Layer 5 of a small transformer language model trained on English Wikipedia (8 layers, counted from 0, width 128).
A neuron's activation on a vector x is SiLU(gate . x) times (in . x), where the dot is the dot product.

Input weights of the MLP neurons that the questions are about. A number n stands for (n - 128) times 0.0055.
n155 gate: 120, 156, 142, 169, 125, 181, 66, 145, 100, 150, 64, 57, 142, 197, 22, 135, 191, 138, 181, 113, 91, 130, 129, 67, 136, 118, 150, 214, 136, 98, 97, 128, 158, 154, 198, 166, 40, 71, 93, 147, 121, 127, 162, 116, 77, 150, 177, 192, 97, 128, 110, 187, 173, 173, 86, 128, 114, 151, 188, 194, 128, 146, 101, 145, 193, 78, 121, 158, 121, 126, 7, 108, 174, 116, 100, 117, 166, 109, 129, 141, 160, 94, 108, 125, 125, 171, 158, 130, 65, 169, 62, 175, 140, 130, 171, 200, 116, 175, 137, 110, 95, 135, 74, 154, 84, 127, 138, 168, 131, 131, 97, 172, 101, 136, 165, 147, 100, 123, 99, 118, 136, 179, 97, 184, 121, 89, 122, 108
n185 gate: 98, 130, 98, 101, 180, 170, 100, 116, 147, 123, 77, 220, 66, 68, 61, 194, 216, 111, 113, 128, 22, 71, 150, 133, 88, 75, 193, 179, 164, 111, 145, 80, 106, 164, 114, 113, 90, 123, 121, 109, 139, 97, 161, 51, 102, 100, 91, 137, 86, 148, 128, 126, 161, 61, 153, 130, 155, 199, 72, 95, 123, 132, 69, 150, 150, 90, 98, 172, 116, 124, 95, 158, 105, 154, 119, 134, 112, 106, 62, 133, 113, 193, 122, 153, 103, 185, 114, 126, 125, 154, 163, 90, 70, 199, 176, 160, 111, 189, 106, 88, 106, 177, 138, 153, 93, 137, 162, 135, 59, 157, 88, 104, 76, 85, 99, 89, 159, 189, 123, 144, 91, 156, 81, 154, 127, 195, 112, 97
n190 gate: 195, 134, 101, 119, 119, 161, 163, 74, 164, 146, 150, 102, 64, 107, 82, 120, 130, 107, 83, 173, 146, 130, 105, 111, 157, 160, 166, 154, 136, 156, 154, 42, 148, 171, 202, 77, 95, 105, 57, 133, 89, 164, 168, 189, 168, 147, 106, 150, 180, 187, 109, 144, 139, 139, 151, 113, 146, 79, 75, 165, 83, 96, 106, 128, 158, 116, 142, 74, 118, 94, 110, 81, 87, 153, 129, 83, 142, 120, 121, 47, 122, 107, 160, 88, 104, 126, 196, 75, 87, 144, 147, 127, 129, 104, 184, 108, 96, 69, 120, 168, 137, 161, 208, 178, 167, 106, 120, 137, 60, 74, 195, 169, 87, 146, 182, 66, 74, 135, 155, 83, 158, 68, 169, 114, 63, 116, 102, 141
n235 gate: 96, 166, 103, 146, 165, 148, 130, 193, 77, 136, 135, 118, 105, 138, 153, 106, 120, 111, 144, 103, 74, 124, 117, 100, 88, 100, 160, 135, 137, 35, 118, 105, 93, 127, 104, 153, 161, 117, 146, 132, 124, 122, 55, 66, 144, 167, 113, 141, 140, 151, 109, 163, 59, 129, 90, 97, 93, 109, 34, 163, 175, 150, 132, 169, 152, 153, 116, 126, 113, 116, 128, 123, 154, 161, 81, 124, 79, 99, 142, 176, 111, 100, 159, 165, 89, 104, 62, 177, 149, 158, 140, 183, 115, 148, 118, 106, 97, 160, 139, 99, 132, 126, 142, 88, 48, 132, 123, 89, 89, 143, 122, 59, 158, 98, 145, 119, 133, 116, 125, 98, 112, 168, 130, 122, 178, 121, 139, 171
n236 gate: 97, 104, 111, 146, 135, 175, 197, 168, 130, 125, 163, 126, 135, 126, 152, 76, 57, 150, 132, 138, 32, 129, 162, 93, 107, 169, 41, 92, 110, 165, 64, 147, 96, 89, 113, 160, 153, 145, 210, 181, 154, 86, 143, 108, 134, 207, 80, 195, 159, 169, 151, 185, 101, 207, 145, 193, 139, 160, 140, 57, 98, 118, 154, 162, 97, 109, 117, 135, 154, 95, 105, 116, 103, 159, 156, 134, 82, 213, 126, 103, 174, 121, 162, 116, 186, 100, 105, 142, 206, 79, 159, 153, 118, 119, 43, 158, 126, 195, 106, 71, 95, 176, 133, 138, 118, 97, 156, 113, 109, 131, 182, 117, 104, 110, 159, 190, 129, 128, 185, 86, 111, 147, 112, 99, 100, 104, 115, 135
n251 gate: 129, 207, 96, 75, 91, 87, 92, 135, 84, 102, 155, 53, 129, 127, 137, 117, 148, 120, 153, 141, 81, 145, 219, 120, 121, 150, 96, 108, 115, 102, 135, 97, 171, 131, 76, 142, 87, 179, 177, 64, 154, 135, 189, 95, 84, 119, 126, 114, 87, 117, 75, 95, 141, 146, 93, 104, 124, 82, 96, 101, 214, 109, 93, 160, 92, 104, 69, 165, 130, 114, 109, 102, 118, 88, 93, 165, 121, 121, 149, 132, 122, 99, 99, 165, 209, 109, 72, 129, 107, 155, 103, 80, 91, 157, 147, 43, 162, 128, 168, 156, 81, 152, 106, 205, 180, 119, 72, 142, 148, 40, 125, 160, 84, 174, 109, 130, 176, 90, 112, 159, 85, 177, 140, 124, 70, 116, 132, 82
n155 in: 97, 98, 169, 173, 103, 116, 122, 162, 71, 230, 132, 145, 155, 153, 118, 134, 123, 141, 187, 101, 38, 90, 139, 98, 87, 151, 126, 135, 104, 165, 63, 96, 121, 133, 87, 155, 159, 95, 124, 85, 96, 138, 98, 175, 179, 99, 92, 222, 84, 83, 142, 76, 81, 142, 91, 77, 84, 94, 161, 173, 148, 43, 58, 76, 99, 118, 73, 112, 115, 124, 139, 155, 103, 140, 92, 146, 153, 101, 104, 208, 163, 102, 235, 157, 126, 165, 146, 138, 120, 156, 126, 107, 206, 129, 97, 114, 36, 163, 104, 71, 100, 142, 79, 143, 72, 97, 95, 188, 53, 154, 161, 122, 122, 118, 87, 138, 50, 98, 72, 123, 113, 170, 146, 149, 166, 50, 89, 191
n185 in: 133, 89, 97, 131, 106, 149, 53, 88, 90, 182, 201, 136, 111, 135, 130, 124, 162, 197, 130, 79, 153, 143, 92, 140, 164, 161, 146, 96, 131, 133, 55, 130, 150, 160, 79, 137, 38, 149, 60, 116, 142, 144, 81, 142, 157, 136, 132, 148, 88, 81, 104, 131, 138, 130, 98, 97, 83, 120, 182, 206, 128, 107, 161, 125, 110, 137, 173, 130, 132, 147, 87, 152, 71, 194, 91, 145, 157, 129, 172, 81, 144, 145, 176, 132, 225, 95, 110, 103, 61, 100, 152, 135, 145, 124, 150, 151, 115, 91, 223, 174, 158, 117, 122, 114, 163, 149, 157, 164, 108, 146, 157, 131, 97, 113, 131, 130, 89, 197, 110, 171, 168, 140, 139, 190, 143, 114, 142, 201
n190 in: 89, 158, 138, 86, 204, 175, 162, 181, 158, 63, 129, 76, 134, 116, 75, 135, 122, 165, 206, 59, 151, 161, 114, 210, 81, 166, 136, 115, 110, 149, 126, 163, 192, 86, 178, 90, 153, 126, 85, 160, 122, 114, 115, 115, 86, 111, 158, 176, 97, 129, 196, 139, 149, 104, 92, 168, 181, 149, 105, 157, 207, 175, 115, 114, 147, 75, 121, 128, 164, 144, 111, 163, 135, 101, 134, 77, 103, 198, 151, 65, 129, 101, 139, 165, 196, 109, 248, 101, 82, 105, 122, 109, 127, 44, 166, 158, 91, 73, 112, 103, 151, 119, 105, 92, 104, 112, 100, 164, 187, 138, 109, 97, 110, 157, 60, 121, 191, 87, 167, 152, 176, 118, 123, 109, 144, 97, 149, 155
n235 in: 94, 90, 136, 173, 111, 131, 97, 130, 93, 77, 130, 105, 157, 104, 122, 118, 103, 159, 172, 107, 137, 110, 196, 155, 130, 109, 102, 195, 171, 129, 73, 186, 186, 152, 98, 134, 169, 159, 141, 133, 136, 111, 112, 86, 118, 90, 122, 106, 121, 151, 164, 145, 115, 116, 149, 140, 97, 117, 130, 166, 85, 68, 155, 43, 71, 134, 130, 65, 140, 126, 125, 109, 133, 108, 104, 116, 148, 156, 124, 198, 155, 145, 127, 182, 74, 27, 64, 92, 99, 108, 116, 155, 173, 78, 134, 100, 197, 127, 117, 136, 163, 100, 86, 132, 96, 160, 157, 99, 150, 73, 174, 121, 133, 135, 112, 166, 96, 152, 155, 101, 84, 158, 116, 126, 142, 64, 116, 104
n236 in: 155, 82, 113, 158, 156, 109, 113, 98, 147, 91, 136, 138, 112, 160, 116, 84, 75, 133, 106, 128, 143, 164, 150, 77, 149, 163, 107, 31, 143, 163, 96, 113, 195, 95, 111, 228, 173, 134, 184, 177, 158, 145, 122, 125, 105, 167, 77, 180, 157, 154, 109, 116, 79, 180, 161, 168, 60, 135, 103, 105, 107, 105, 95, 126, 90, 133, 90, 122, 104, 91, 147, 143, 105, 135, 137, 85, 109, 141, 56, 88, 168, 132, 124, 122, 178, 126, 98, 105, 211, 131, 193, 130, 153, 190, 76, 125, 98, 160, 142, 60, 94, 217, 168, 167, 89, 143, 133, 118, 107, 115, 115, 102, 104, 119, 139, 182, 105, 80, 142, 142, 142, 133, 120, 126, 102, 132, 72, 145
n251 in: 112, 109, 161, 107, 143, 72, 166, 193, 77, 154, 150, 181, 174, 175, 152, 138, 141, 66, 127, 191, 160, 160, 103, 137, 63, 102, 80, 105, 167, 105, 153, 106, 103, 197, 112, 208, 106, 62, 135, 128, 183, 76, 98, 113, 46, 176, 178, 144, 104, 57, 107, 98, 163, 211, 157, 142, 110, 107, 144, 148, 152, 73, 197, 106, 114, 128, 117, 127, 107, 130, 164, 101, 170, 98, 162, 130, 122, 128, 172, 169, 125, 93, 180, 128, 166, 118, 163, 169, 56, 127, 179, 104, 98, 232, 156, 116, 76, 78, 138, 137, 114, 129, 104, 129, 138, 200, 71, 116, 119, 129, 150, 84, 69, 145, 151, 136, 117, 128, 131, 175, 101, 113, 208, 153, 116, 108, 158, 57

Each question shows a token from some text and the vector x that enters the MLP there. A number n stands for (n - 128) times 0.02.

"asing": 143, 122, 139, 111, 164, 97, 81, 89, 167, 90, 133, 124, 151, 110, 114, 115, 139, 136, 143, 116, 135, 156, 144, 184, 120, 107, 121, 150, 116, 107, 130, 138, 132, 123, 120, 106, 131, 117, 170, 141, 120, 85, 93, 142, 161, 139, 126, 99, 151, 168, 151, 138, 114, 109, 119, 121, 104, 117, 158, 116, 155, 71, 108, 90, 156, 103, 172, 126, 98, 115, 146, 174, 126, 147, 173, 148, 134, 121, 165, 104, 95, 122, 112, 102, 164, 117, 81, 134, 154, 159, 105, 129, 114, 149, 96, 169, 114, 147, 98, 73, 130, 116, 159, 171, 118, 145, 180, 111, 137, 165, 139, 131, 106, 110, 96, 142, 162, 139, 112, 160, 112, 58, 120, 150, 139, 80, 120, 138
Which of these neurons fires most? n251

"let": 90, 108, 177, 106, 133, 66, 140, 128, 133, 97, 163, 103, 133, 109, 125, 108, 109, 130, 105, 180, 127, 139, 151, 118, 137, 88, 138, 114, 110, 73, 64, 130, 144, 129, 90, 139, 132, 162, 136, 139, 160, 133, 96, 97, 119, 133, 149, 132, 136, 179, 121, 159, 134, 133, 126, 149, 120, 137, 162, 96, 158, 76, 118, 113, 136, 70, 171, 157, 131, 117, 190, 171, 174, 134, 142, 138, 119, 118, 154, 110, 91, 165, 94, 101, 121, 125, 81, 112, 136, 150, 166, 84, 132, 128, 138, 128, 113, 137, 107, 122, 124, 147, 152, 172, 85, 123, 144, 106, 184, 148, 110, 138, 154, 121, 142, 191, 132, 146, 101, 142, 142, 125, 112, 130, 112, 81, 119, 160
The most active neuron and its activation: n236, at about 3.3

" –": 113, 118, 122, 98, 99, 95, 124, 71, 81, 117, 92, 141, 150, 137, 120, 166, 173, 117, 73, 90, 103, 146, 144, 117, 131, 153, 157, 155, 78, 120, 136, 130, 133, 145, 120, 129, 129, 146, 98, 103, 148, 118, 122, 142, 122, 126, 81, 116, 137, 129, 69, 121, 78, 124, 105, 114, 134, 136, 140, 110, 180, 99, 155, 153, 185, 110, 134, 131, 127, 121, 112, 171, 144, 121, 151, 140, 115, 133, 148, 102, 144, 66, 149, 73, 147, 127, 85, 104, 167, 125, 152, 136, 105, 159, 174, 107, 109, 149, 195, 125, 107, 151, 130, 126, 114, 126, 130, 115, 183, 125, 139, 159, 150, 146, 115, 136, 127, 107, 160, 137, 117, 96, 137, 130, 119, 79, 93, 125
Which of these neurons fires most? n251

"ice": 153, 97, 161, 100, 122, 125, 172, 93, 71, 108, 137, 161, 174, 80, 134, 162, 169, 145, 172, 92, 146, 134, 131, 114, 174, 101, 144, 103, 102, 88, 153, 124, 138, 94, 91, 104, 125, 155, 143, 154, 121, 124, 149, 122, 150, 123, 127, 130, 137, 157, 136, 171, 99, 113, 105, 137, 122, 115, 188, 105, 86, 93, 174, 113, 137, 119, 137, 143, 125, 131, 156, 172, 96, 162, 117, 122, 114, 98, 178, 70, 121, 121, 113, 92, 118, 136, 102, 105, 168, 154, 127, 119, 131, 166, 99, 152, 97, 160, 79, 126, 124, 133, 133, 180, 105, 149, 134, 148, 174, 182, 84, 85, 145, 118, 116, 123, 130, 105, 106, 176, 128, 76, 127, 122, 131, 85, 132, 108
Which two neurons fire most, strongest first? n251, n235

" third": 98, 96, 159, 121, 146, 51, 98, 101, 114, 97, 141, 143, 180, 81, 166, 99, 153, 133, 91, 116, 168, 138, 136, 108, 183, 117, 170, 143, 121, 96, 107, 123, 144, 123, 133, 137, 134, 150, 168, 135, 154, 118, 129, 119, 103, 142, 117, 80, 127, 122, 124, 142, 132, 125, 133, 108, 148, 127, 159, 102, 133, 139, 174, 136, 132, 96, 133, 118, 121, 104, 108, 159, 123, 156, 145, 110, 133, 157, 168, 137, 88, 125, 138, 144, 168, 148, 104, 94, 157, 124, 164, 181, 144, 132, 119, 186, 115, 108, 93, 109, 117, 132, 140, 167, 116, 104, 141, 133, 141, 153, 115, 140, 144, 78, 113, 95, 124, 149, 126, 145, 144, 106, 125, 122, 166, 78, 89, 98
The three highest activations, in order: n155, n236, n190

" and": 134, 68, 134, 128, 154, 113, 110, 127, 123, 129, 121, 147, 153, 117, 111, 141, 132, 116, 97, 105, 78, 124, 124, 133, 133, 133, 150, 146, 92, 123, 157, 103, 112, 104, 79, 134, 136, 135, 82, 131, 128, 116, 77, 111, 147, 136, 142, 146, 122, 159, 64, 103, 107, 125, 117, 131, 119, 115, 133, 132, 135, 115, 94, 114, 149, 126, 153, 107, 120, 115, 148, 147, 93, 151, 105, 150, 150, 136, 174, 110, 91, 133, 114, 98, 146, 149, 106, 97, 150, 104, 158, 102, 130, 133, 135, 114, 137, 128, 112, 114, 108, 149, 177, 160, 102, 166, 128, 126, 140, 198, 126, 92, 119, 106, 98, 111, 136, 140, 136, 148, 134, 101, 101, 105, 149, 74, 147, 138
The most active neuron and its activation: n185, at about 2.7

" trans": 180, 99, 137, 127, 92, 123, 122, 118, 126, 124, 120, 109, 118, 87, 158, 143, 83, 148, 139, 119, 163, 166, 150, 140, 147, 127, 128, 149, 104, 94, 110, 113, 148, 147, 128, 145, 158, 140, 132, 114, 121, 120, 115, 116, 137, 129, 148, 122, 135, 131, 88, 107, 93, 116, 107, 169, 128, 114, 156, 128, 191, 146, 143, 139, 117, 139, 92, 127, 134, 98, 135, 160, 110, 131, 75, 129, 115, 118, 147, 155, 107, 128, 81, 85, 130, 122, 109, 128, 115, 151, 148, 84, 151, 136, 133, 135, 84, 121, 109, 93, 131, 132, 115, 141, 102, 143, 129, 81, 118, 153, 135, 138, 164, 124, 156, 124, 104, 97, 81, 134, 108, 89, 79, 54, 101, 75, 96, 123
Which of these neurons fires most? n235

"h": 163, 118, 141, 104, 90, 82, 128, 50, 117, 76, 159, 129, 124, 174, 129, 115, 114, 144, 126, 110, 145, 136, 104, 123, 123, 103, 174, 121, 125, 187, 142, 109, 177, 166, 85, 59, 156, 100, 152, 156, 121, 120, 134, 112, 110, 143, 120, 143, 77, 127, 131, 116, 162, 162, 93, 173, 121, 135, 104, 96, 164, 92, 123, 176, 198, 109, 116, 100, 115, 104, 169, 152, 125, 139, 137, 143, 159, 132, 89, 120, 47, 160, 144, 153, 141, 166, 123, 117, 117, 190, 157, 161, 152, 138, 157, 144, 87, 139, 170, 157, 129, 127, 186, 157, 115, 139, 156, 104, 132, 153, 131, 131, 126, 152, 97, 153, 171, 139, 162, 138, 133, 123, 103, 148, 180, 90, 107, 117
The three highest activations, in order: n185, n190, n235

"0": 107, 107, 88, 174, 114, 110, 152, 105, 87, 133, 127, 136, 123, 125, 147, 173, 118, 125, 107, 133, 131, 153, 136, 104, 145, 101, 165, 98, 125, 147, 164, 155, 141, 121, 139, 110, 138, 123, 110, 123, 108, 123, 108, 138, 97, 121, 148, 104, 127, 147, 109, 98, 76, 120, 75, 183, 145, 152, 173, 116, 133, 124, 131, 108, 145, 150, 171, 120, 111, 159, 121, 153, 169, 148, 165, 142, 111, 121, 142, 66, 113, 101, 86, 146, 127, 119, 97, 129, 124, 163, 146, 117, 147, 150, 161, 122, 150, 117, 150, 87, 76, 95, 123, 147, 135, 177, 204, 102, 143, 154, 104, 104, 134, 158, 129, 110, 139, 97, 108, 155, 133, 53, 157, 125, 126, 80, 95, 148
The three highest activations, in order: n155, n235, n190

"–": 72, 130, 139, 150, 84, 82, 124, 59, 105, 106, 140, 121, 121, 141, 81, 133, 150, 132, 116, 67, 103, 103, 208, 116, 104, 153, 149, 164, 79, 118, 138, 119, 93, 118, 139, 118, 161, 158, 88, 143, 152, 99, 111, 82, 124, 118, 100, 107, 112, 104, 89, 82, 65, 168, 83, 97, 139, 114, 182, 109, 182, 99, 128, 103, 194, 143, 145, 116, 128, 110, 110, 221, 143, 143, 156, 143, 162, 127, 130, 127, 145, 78, 128, 88, 104, 113, 112, 76, 172, 110, 129, 91, 94, 133, 141, 140, 129, 140, 118, 120, 97, 146, 112, 114, 60, 147, 102, 134, 206, 107, 148, 110, 170, 190, 119, 174, 141, 92, 124, 153, 85, 105, 137, 166, 124, 104, 133, 126
The most active neuron and its activation: n155, at about 1.7

" ": 154, 123, 140, 179, 104, 78, 149, 79, 132, 136, 95, 128, 105, 131, 138, 152, 139, 130, 137, 55, 92, 162, 111, 122, 152, 92, 136, 137, 123, 100, 123, 145, 118, 116, 109, 72, 117, 106, 161, 159, 137, 116, 138, 99, 140, 91, 146, 123, 42, 125, 92, 92, 110, 131, 132, 116, 108, 87, 167, 123, 130, 134, 170, 125, 129, 137, 133, 129, 104, 157, 98, 177, 157, 166, 132, 123, 100, 111, 175, 112, 114, 133, 151, 130, 112, 165, 104, 61, 119, 139, 153, 116, 106, 116, 154, 143, 142, 121, 126, 125, 135, 127, 117, 148, 116, 94, 147, 118, 169, 158, 99, 109, 148, 156, 106, 138, 107, 95, 100, 140, 107, 85, 128, 179, 110, 81, 119, 110
Which of these neurons fires most? n155

" May": 96, 97, 188, 114, 104, 93, 132, 81, 78, 120, 133, 124, 149, 143, 161, 110, 149, 140, 107, 97, 113, 161, 101, 115, 121, 134, 145, 134, 129, 109, 134, 127, 122, 104, 137, 113, 133, 110, 124, 138, 125, 91, 98, 121, 173, 148, 130, 112, 127, 158, 108, 141, 82, 167, 73, 166, 143, 130, 195, 92, 137, 110, 117, 110, 163, 120, 108, 130, 103, 87, 108, 150, 161, 151, 72, 120, 124, 147, 162, 96, 131, 115, 107, 166, 103, 130, 153, 150, 129, 150, 115, 151, 126, 177, 160, 149, 136, 148, 104, 109, 117, 90, 116, 120, 78, 154, 154, 123, 133, 140, 116, 107, 172, 106, 109, 126, 134, 122, 122, 156, 140, 87, 143, 99, 152, 79, 97, 159
Which of these neurons fires most? n155